Layer 7 of a small transformer language model trained on English Wikipedia (12 layers, counted from 0, width 64).
A neuron's activation on a vector x is GELU(weights . x), where the dot is the dot product.

Input weights of the MLP neurons that the questions are about. A number n stands for (n - 500) times 0.0011.
n12: 580 613 672 594 280 548 575 574 626 829 241 676 308 412 467 674 532 479 451 328 538 645 537 573 243 508 434 379 532 534 666 283 339 239 488 543 333 353 500 517 404 388 467 647 407 566 473 529 802 377 560 540 622 356 511 560 460 632 546 587 476 484 594 421
n14: 452 524 518 385 527 567 456 592 649 301 558 550 736 322 608 391 495 221 478 544 454 696 647 488 481 427 666 714 456 160 462 464 445 577 466 671 360 646 439 473 393 192 654 519 561 419 523 586 649 621 632 198 630 566 492 534 502 440 613 465 652 566 404 430
n19: 823 305 388 228 288 625 705 424 528 385 431 466 325 700 655 564 369 679 273 419 426 179 399 380 646 695 458 196 587 673 762 453 393 609 439 329 667 468 502 698 658 455 544 608 638 524 504 330 599 595 472 690 523 658 222 291 476 526 640 364 507 753 611 533
n21: 573 508 371 520 493 534 633 412 354 556 563 755 609 444 471 354 457 398 371 474 438 392 560 594 653 474 543 443 470 490 605 439 479 544 390 665 316 427 507 610 371 510 508 605 496 528 602 657 635 434 544 632 496 753 321 532 436 439 598 551 351 430 436 510
n38: 456 552 266 490 517 392 563 393 454 524 592 625 351 547 675 316 541 695 426 565 516 530 680 397 356 389 479 326 651 466 553 401 518 477 308 436 313 370 366 570 616 524 496 514 516 522 460 457 648 497 561 536 538 334 487 530 608 377 541 675 547 490 651 666
n50: 338 584 454 465 455 434 558 550 604 559 473 425 420 422 571 499 512 198 423 689 700 603 474 462 408 346 701 422 538 330 609 423 653 526 279 555 610 618 484 525 410 616 444 481 686 386 509 622 543 401 481 525 523 501 588 551 351 392 508 439 436 437 731 582
n52: 537 656 234 726 464 418 481 497 332 578 384 742 532 449 579 388 455 463 504 639 551 619 463 583 441 502 737 411 474 511 502 464 378 532 451 324 528 518 723 496 424 638 504 577 539 314 718 422 534 528 452 637 412 257 578 362 489 355 492 648 564 672 483 351
n53: 670 654 694 488 478 758 242 372 487 671 482 610 575 225 451 101 479 625 384 496 449 569 308 484 478 41 458 453 311 354 751 350 518 690 686 621 333 298 381 529 808 403 587 275 519 389 362 362 380 678 655 679 658 225 610 692 562 456 700 718 569 622 789 447
n54: 467 143 512 465 372 445 471 514 416 704 470 178 640 480 330 292 642 403 570 488 448 408 476 567 524 609 731 549 734 519 631 530 283 580 479 624 568 222 470 462 485 470 585 541 388 317 592 750 437 640 462 681 666 370 399 387 495 577 551 309 870 364 716 425
n63: 461 389 587 297 523 497 579 629 133 722 215 418 511 432 534 522 495 613 394 402 631 517 407 380 323 542 506 278 621 379 686 341 551 434 359 421 564 735 646 513 273 491 719 618 464 512 393 529 509 405 521 393 731 728 313 480 439 495 462 737 568 680 566 444
n69: 308 534 491 382 592 336 687 408 559 514 257 311 584 476 658 685 436 499 451 556 371 480 628 281 356 503 553 378 613 304 428 460 364 517 615 894 450 228 510 563 485 608 630 419 635 528 620 611 593 773 581 350 519 634 661 286 400 468 345 533 458 696 607 299
n72: 456 590 464 442 480 381 440 356 557 268 539 632 516 502 588 367 540 392 303 478 485 601 542 511 489 426 531 202 555 565 598 342 458 438 571 670 441 411 421 535 603 570 503 516 458 625 556 478 823 492 663 430 562 256 421 495 504 479 493 597 379 424 574 629
n91: 513 431 594 346 440 481 479 284 452 662 486 543 460 301 548 373 420 482 459 521 674 485 304 560 518 561 501 558 731 669 609 499 506 644 616 334 410 649 619 650 668 643 513 326 529 557 765 537 488 536 546 513 422 557 352 563 615 570 670 475 521 427 559 360
n97: 426 377 625 635 523 723 419 438 522 399 346 383 547 596 557 563 452 595 694 413 592 437 333 410 442 588 466 487 495 536 480 450 454 533 500 574 606 569 601 558 517 521 611 407 615 455 321 404 355 509 583 403 568 444 470 680 503 510 435 518 666 458 456 367
n115: 491 383 386 655 331 459 592 437 445 401 416 406 580 288 381 562 433 461 550 498 568 354 485 583 549 661 571 530 455 488 608 484 567 635 734 400 346 580 626 553 503 604 684 145 746 377 547 687 618 573 560 561 578 478 496 301 451 687 320 634 426 545 783 203
n118: 306 432 551 519 193 534 934 381 262 588 582 364 648 570 594 504 524 562 680 436 382 223 504 360 652 425 295 352 869 511 667 710 208 679 542 600 461 137 577 374 519 372 727 474 193 586 683 381 282 469 732 610 684 502 554 501 301 905 344 675 654 600 453 400
n158: 575 252 561 569 522 357 568 473 395 669 554 568 570 529 677 513 519 622 386 596 538 389 534 516 418 404 523 460 565 577 532 503 460 460 545 568 506 483 496 479 302 433 729 734 388 333 277 667 251 597 490 649 473 598 564 370 522 589 667 390 419 564 493 510
n160: 384 458 307 383 549 593 369 475 505 484 328 554 492 430 654 569 701 471 483 653 520 625 632 450 350 613 457 389 549 386 540 527 393 443 364 776 520 425 518 521 602 537 552 440 413 630 472 569 566 538 335 353 523 241 467 496 564 489 469 652 594 513 644 537
n171: 428 726 413 299 484 642 602 517 563 750 227 590 378 344 420 384 392 698 599 563 458 746 498 486 479 426 303 345 503 543 622 207 571 605 559 358 381 350 369 616 554 615 303 526 321 778 426 566 368 598 502 685 667 340 684 534 536 178 484 587 468 525 716 458
n174: 401 539 665 439 396 610 670 699 342 625 383 521 398 383 325 453 454 605 259 483 583 478 366 425 336 345 622 434 583 387 632 518 603 494 547 512 687 678 605 590 415 468 483 472 584 624 454 531 622 499 556 524 403 440 412 461 466 481 496 544 542 576 463 602
n176: 606 684 502 546 489 458 440 427 370 493 512 560 296 482 502 449 564 557 149 614 659 167 309 421 432 469 624 366 494 521 546 461 676 733 547 210 685 699 537 546 556 440 486 334 495 488 498 341 517 482 616 875 668 632 616 538 348 449 623 823 369 732 553 508
n190: 633 256 394 93 476 468 544 502 661 531 496 454 735 439 527 420 451 508 600 507 595 493 573 299 455 526 729 587 589 483 508 584 422 477 601 453 428 757 446 432 549 578 575 455 417 516 524 329 191 495 522 500 493 520 622 489 343 640 581 515 416 520 689 519
n202: 316 312 238 159 580 502 527 341 822 513 357 709 670 650 424 651 440 249 490 563 473 461 56 444 305 751 275 573 379 481 569 598 624 708 344 629 490 311 491 520 585 321 420 337 378 537 439 469 774 701 538 382 547 535 799 440 472 345 571 707 294 766 651 414
n205: 515 655 483 277 597 523 503 621 287 507 435 345 897 282 539 579 435 689 354 471 591 415 601 357 393 369 627 462 713 404 581 444 584 552 634 470 396 259 417 667 544 316 637 560 451 552 564 331 566 509 442 472 388 613 515 315 464 611 553 552 556 548 610 733
n208: 514 515 877 509 511 644 538 404 368 401 435 294 556 351 518 482 379 461 323 562 600 707 472 539 529 332 521 488 653 416 578 444 598 576 142 506 429 636 484 614 519 515 571 319 406 476 369 708 577 224 570 622 602 361 429 375 464 486 510 570 500 559 365 554
n211: 428 474 598 307 447 628 366 478 375 548 408 420 550 322 479 536 566 397 398 581 543 646 655 524 474 579 646 618 513 422 548 371 334 464 335 637 344 531 641 342 539 405 613 537 544 462 368 614 555 484 512 428 433 555 549 331 297 672 785 368 632 513 407 501
n215: 420 584 183 352 442 520 247 390 428 378 611 563 371 534 571 726 438 604 621 568 331 393 347 469 323 428 572 350 402 594 683 457 450 688 417 539 470 447 336 513 566 539 608 121 451 744 547 611 673 518 613 647 723 425 683 499 314 615 405 452 373 782 545 370
n226: 520 613 367 719 520 393 554 357 503 545 404 348 507 501 726 460 360 458 428 726 473 450 476 440 555 656 519 570 637 594 552 515 577 678 410 357 317 481 548 581 224 514 622 663 420 344 562 291 442 383 474 438 507 423 665 529 309 569 575 400 491 571 387 854
n227: 317 432 501 719 410 523 329 383 471 739 374 768 620 601 655 542 309 247 402 750 680 578 552 340 407 754 542 321 474 577 616 295 406 401 511 677 638 545 749 417 533 480 206 557 864 372 546 433 461 654 556 328 383 553 554 349 436 510 612 492 391 811 655 527
n230: 413 340 447 485 442 359 432 489 350 506 532 648 433 430 674 552 416 940 720 527 432 420 571 566 562 660 543 361 602 504 437 459 389 560 581 461 483 319 507 454 422 274 771 400 502 392 603 436 614 526 554 441 444 300 339 392 514 385 523 496 613 542 379 535
n244: 573 464 488 459 270 434 506 517 522 338 236 721 640 461 417 608 235 308 737 641 443 500 512 609 474 586 582 445 460 466 502 652 464 511 588 486 289 188 513 487 535 295 559 473 529 567 371 180 334 571 636 512 736 706 449 489 393 321 699 458 869 356 541 754
n249: 212 538 223 640 430 771 684 485 492 561 638 570 425 466 386 313 527 364 435 568 693 356 594 322 342 550 64 320 670 766 405 337 478 853 448 436 533 206 432 634 513 507 457 413 187 576 605 258 474 588 620 790 632 589 694 636 393 206 530 657 692 539 588 638

Each question shows a token from some text and the vector x that enters the MLP there. A number n stands for (n - 500) times 0.015.

"| ": 524 525 506 461 463 463 417 643 626 468 497 439 462 501 467 556 576 523 465 491 479 572 469 494 533 421 507 514 431 486 469 545 588 417 568 498 686 501 476 420 495 502 464 476 504 544 482 497 544 497 487 509 565 448 581 470 494 554 348 359 489 503 494 517
Which two neurons fire most, strongest first? n215, n50

"ong": 533 493 479 494 658 534 401 550 460 562 584 423 450 554 530 464 485 496 550 474 490 542 530 462 533 481 447 563 567 538 478 507 488 504 522 644 617 524 549 443 497 473 418 468 484 514 430 418 520 496 398 651 290 496 518 473 642 534 359 420 460 528 406 515
Which of these neurons fires most? n158

"\n": 493 516 487 515 415 444 445 673 495 508 512 517 500 483 536 524 484 537 490 410 568 539 527 514 452 542 517 493 522 494 604 512 485 470 473 457 504 525 562 456 463 488 434 499 531 510 478 480 430 408 404 509 502 532 468 615 605 508 553 507 496 391 479 530
The three highest activations, in order: n12, n63, n174

" ": 541 547 495 442 524 486 482 641 601 485 571 491 432 458 460 531 462 508 525 452 490 547 506 613 609 439 496 466 462 490 516 606 590 408 592 512 577 496 434 468 492 451 443 514 523 481 537 460 517 457 444 635 427 496 499 471 420 532 401 320 477 433 451 511
Which two neurons fire most, strongest first? n50, n174

"N": 461 495 467 507 547 493 494 585 490 447 514 439 492 546 489 460 612 499 514 514 516 386 512 605 626 443 455 442 460 509 455 608 648 540 546 473 613 549 456 513 489 602 440 524 484 461 481 511 542 474 366 505 552 546 459 559 593 402 333 519 434 378 536 457
Which of these neurons fires most? n50

"Parliam": 515 511 493 401 626 457 377 517 669 514 523 620 509 512 492 474 629 518 496 405 405 423 504 397 554 519 426 490 424 511 473 582 557 506 519 482 529 471 412 451 488 570 444 567 515 616 545 465 545 470 441 547 535 447 519 576 657 397 538 367 490 480 576 481
Which of these neurons fires most? n202

", ": 496 521 476 516 551 411 518 704 502 492 549 472 522 470 477 511 535 514 506 461 504 549 547 538 438 541 480 446 463 503 469 483 420 437 475 449 510 535 549 495 483 553 492 541 557 457 516 472 466 424 413 532 626 522 480 494 513 549 421 423 480 466 464 497
Which of these neurons fires most? n63

"8": 474 492 524 508 513 377 426 560 546 491 470 368 468 542 466 460 638 555 473 475 469 581 423 626 483 445 430 506 492 577 407 540 551 435 595 405 592 535 516 484 491 553 448 648 490 550 606 480 421 504 556 479 304 516 514 463 697 498 425 503 512 546 397 502
Which of these neurons fires most? n52

"ong ": 522 465 544 523 487 537 483 651 418 539 516 489 517 508 458 516 523 486 540 467 514 544 508 560 619 475 483 604 392 543 418 483 458 520 523 386 613 516 512 428 395 475 483 620 476 480 568 558 517 457 427 510 300 543 462 509 525 531 518 460 467 414 414 465
Which of these neurons fires most? n158

"om ": 494 491 476 474 525 435 465 697 487 539 474 510 500 482 502 546 516 477 546 514 576 592 542 523 490 514 480 523 379 481 410 493 523 385 505 501 608 514 508 440 450 503 459 530 537 441 495 513 481 491 436 475 348 522 515 481 484 558 520 454 477 474 492 482
Which of these neurons fires most? n227

"bor": 465 536 524 498 593 506 468 508 528 443 569 477 547 615 470 511 645 540 419 453 512 567 542 508 592 401 498 488 531 447 363 593 566 502 473 540 508 534 403 475 352 589 511 579 477 594 498 513 441 383 481 625 276 522 530 541 526 538 529 301 480 510 364 468
Which two neurons fire most, strongest first? n158, n208

"F": 499 461 488 491 517 425 474 581 512 574 557 518 536 537 430 464 575 473 560 430 346 458 484 568 454 439 500 551 388 568 485 551 594 549 505 359 610 520 513 496 464 532 558 515 481 549 637 591 516 494 337 477 519 446 478 474 714 437 459 479 474 455 509 482
The most active neuron and its activation: n54, at about 0.93

"p": 446 478 491 434 652 400 440 576 626 446 564 499 498 468 454 531 428 485 564 421 460 454 506 530 571 396 477 491 420 637 345 553 602 515 567 418 583 525 525 479 514 466 542 400 516 577 534 504 483 504 450 480 556 474 492 537 549 581 394 456 470 415 569 559
The three highest activations, in order: n215, n190, n115

"a ": 457 459 513 515 448 543 476 604 506 567 435 464 523 463 435 546 583 528 507 512 459 537 550 564 575 551 504 641 436 548 502 505 446 409 521 443 548 526 470 461 447 512 440 569 488 515 543 525 482 524 355 445 134 515 371 473 656 565 555 413 537 451 521 491
Which of these neurons fires most? n211

"in ": 555 517 466 511 578 463 388 648 458 525 538 489 510 525 414 505 516 494 481 454 477 507 589 424 516 432 472 493 393 451 607 496 545 412 509 450 543 515 446 511 498 483 474 577 412 596 571 468 504 457 415 608 555 500 409 477 603 542 443 490 553 474 558 513
The most active neuron and its activation: n205, at about 1.1

"down": 574 437 464 500 548 597 394 572 493 553 591 577 484 486 492 501 602 518 434 474 505 519 553 514 526 393 498 605 373 552 418 536 420 507 511 517 576 583 511 449 387 534 460 463 558 485 552 539 482 477 392 474 207 455 429 535 627 561 553 465 485 559 469 464
Which of these neurons fires most? n52

"12 ": 507 501 520 533 484 526 408 604 554 493 514 422 454 488 476 512 626 629 478 477 457 609 474 610 498 500 492 551 535 498 387 630 565 412 522 514 609 531 492 458 442 521 438 576 490 511 443 370 398 479 535 522 376 546 528 457 550 496 377 383 577 490 400 469
Which of these neurons fires most? n97

"C": 526 603 496 511 568 355 388 572 507 485 555 502 487 430 492 489 538 467 528 493 342 437 484 621 515 396 520 454 431 533 395 582 669 514 554 428 452 492 447 577 514 534 589 499 564 503 562 501 473 486 493 517 394 511 458 553 597 502 544 438 498 367 455 462
Which of these neurons fires most? n91

"Rh": 504 532 517 505 586 383 514 524 537 442 498 411 590 620 494 504 532 449 524 515 528 454 461 578 538 421 531 493 427 470 328 589 733 501 486 460 460 475 403 496 413 532 494 565 449 531 484 557 479 436 467 597 524 578 521 587 566 557 390 361 461 457 432 520
The most active neuron and its activation: n226, at about 0.7

"Ro": 596 506 545 488 581 499 522 512 491 501 553 470 498 551 515 456 596 525 492 496 441 503 531 512 624 413 514 539 489 564 363 470 562 556 449 476 475 515 479 510 534 582 477 484 435 542 572 588 559 317 408 483 442 443 371 515 674 550 539 423 496 329 322 561
The most active neuron and its activation: n208, at about 1.8

"ice ": 456 497 505 555 462 456 486 626 532 535 486 507 493 555 451 549 556 525 550 499 489 566 553 513 565 503 473 548 374 489 471 467 473 482 532 469 534 527 410 440 455 485 425 580 562 565 584 563 603 524 409 447 252 436 491 483 745 461 467 381 438 409 457 491
Which of these neurons fires most? n230

"Bre": 579 423 543 464 579 478 500 537 519 475 564 494 542 451 517 410 675 514 528 416 391 549 464 457 511 395 522 528 469 573 426 539 592 547 475 483 556 528 516 501 539 532 474 537 470 590 590 555 527 358 440 519 389 489 379 576 581 544 567 499 420 373 418 504
The most active neuron and its activation: n91, at about 1

"to ": 503 452 530 518 539 430 431 673 465 511 491 493 506 450 468 504 541 457 528 507 506 503 576 473 491 402 455 528 338 495 499 507 525 504 528 522 516 530 424 496 590 474 485 561 451 522 565 466 478 422 497 560 532 512 376 557 621 568 510 463 477 448 491 483
The most active neuron and its activation: n53, at about 0.61

"ate ": 451 546 510 514 568 362 493 674 520 530 561 442 516 528 494 505 520 556 623 494 476 486 554 446 562 448 456 554 467 475 453 447 513 383 577 530 530 476 478 429 503 478 471 529 498 496 539 447 528 550 446 449 413 526 554 484 524 535 418 397 484 448 443 511
Which of these neurons fires most? n69

"ast": 458 394 457 486 610 504 430 559 574 597 534 475 512 500 512 557 539 462 537 371 530 559 475 461 485 547 506 607 476 450 445 489 557 476 513 502 547 501 542 425 464 529 511 433 557 542 490 517 468 575 388 538 171 495 593 512 572 593 452 497 482 539 445 424
The most active neuron and its activation: n202, at about 1.4

"be ": 490 491 500 554 559 448 510 677 439 535 532 489 491 467 536 539 551 501 539 470 439 512 537 469 556 505 417 421 442 533 456 467 476 371 474 498 457 484 458 489 546 518 505 591 558 515 519 468 441 463 435 499 576 599 419 529 369 550 525 461 493 509 488 480
Which of these neurons fires most? n63

"of ": 520 521 457 457 600 446 400 662 413 516 545 485 511 572 416 468 496 510 521 459 530 506 553 476 556 413 479 471 383 444 566 515 580 522 547 485 594 482 490 498 541 494 488 572 445 507 509 448 473 455 504 634 432 515 484 501 603 523 465 465 507 468 445 465
Which two neurons fire most, strongest first? n205, n53

"3": 553 560 496 555 524 437 514 570 406 504 548 459 479 593 451 486 563 572 482 377 424 487 448 592 523 376 528 506 528 544 399 540 602 462 528 370 586 514 419 521 512 557 471 568 551 594 531 420 485 394 582 570 501 436 503 488 660 475 420 466 537 392 414 549
Which of these neurons fires most? n174

"er ": 537 477 566 515 491 562 397 629 510 457 494 489 549 531 435 567 508 501 569 459 513 533 519 610 598 529 535 587 442 526 360 516 478 509 526 491 466 537 492 457 412 450 516 509 533 499 502 523 459 514 448 427 191 535 458 534 576 581 504 388 505 401 389 397
The three highest activations, in order: n211, n14, n97

"an": 473 525 537 562 646 515 383 538 514 474 470 465 449 591 529 448 539 542 454 524 550 565 521 635 562 434 544 434 607 478 325 546 563 429 497 500 614 465 438 508 514 522 438 550 494 469 506 445 534 464 368 531 270 546 441 474 705 426 419 463 530 461 440 510
The most active neuron and its activation: n52, at about 0.43

"9": 491 497 537 489 547 534 462 551 604 490 447 368 452 522 474 493 576 595 538 439 477 490 472 492 510 405 479 439 449 569 396 516 563 457 534 442 722 593 473 432 594 551 412 496 564 559 496 396 542 457 553 432 513 429 589 506 700 484 390 410 571 469 435 510
The three highest activations, in order: n97, n174, n171

"199": 562 497 458 541 537 471 530 569 536 461 489 517 424 542 492 508 604 424 597 393 464 481 438 507 539 525 372 552 432 570 418 500 548 433 566 411 447 573 633 501 407 607 476 447 597 554 552 512 507 486 400 531 509 484 460 601 611 524 368 532 536 400 500 378
The three highest activations, in order: n115, n97, n91

"4 ": 480 487 553 584 391 450 526 615 509 450 504 401 545 465 414 545 569 523 593 476 412 477 504 558 618 557 493 629 465 539 442 522 493 469 557 382 427 538 441 463 458 500 513 500 564 580 545 514 460 460 451 471 310 581 492 526 595 572 361 520 568 419 416 407
The most active neuron and its activation: n115, at about 1.8

"|": 475 518 545 481 445 488 426 616 567 508 687 534 433 598 498 506 608 514 479 436 481 501 457 526 487 417 495 495 436 456 426 530 516 429 576 553 660 536 510 494 548 503 384 496 565 527 521 475 584 441 428 512 313 539 470 561 363 581 406 431 455 439 475 514
Which of these neurons fires most? n174

"(": 548 521 478 412 530 424 555 658 521 519 595 479 501 609 508 534 587 554 464 462 343 451 500 406 529 446 474 488 357 515 563 482 546 479 478 398 548 530 539 460 509 507 522 471 535 533 517 477 512 502 375 541 461 490 441 516 485 600 503 470 480 554 538 487
Which of these neurons fires most? n19

"Con": 530 517 458 493 635 450 295 552 670 472 523 570 445 496 519 502 533 513 525 424 407 402 484 615 614 522 488 525 444 480 251 595 609 453 534 536 468 542 537 519 536 489 502 546 450 516 532 482 455 403 422 475 543 527 451 489 529 490 456 405 575 497 524 498
The three highest activations, in order: n244, n14, n230

") ": 432 539 510 507 442 413 454 639 550 455 563 447 466 416 464 568 638 513 497 482 422 573 490 501 534 539 515 519 444 514 546 602 532 358 621 455 573 520 411 452 486 523 489 500 505 513 578 555 433 550 435 497 426 506 503 463 604 537 363 397 495 514 477 441
Which of these neurons fires most? n115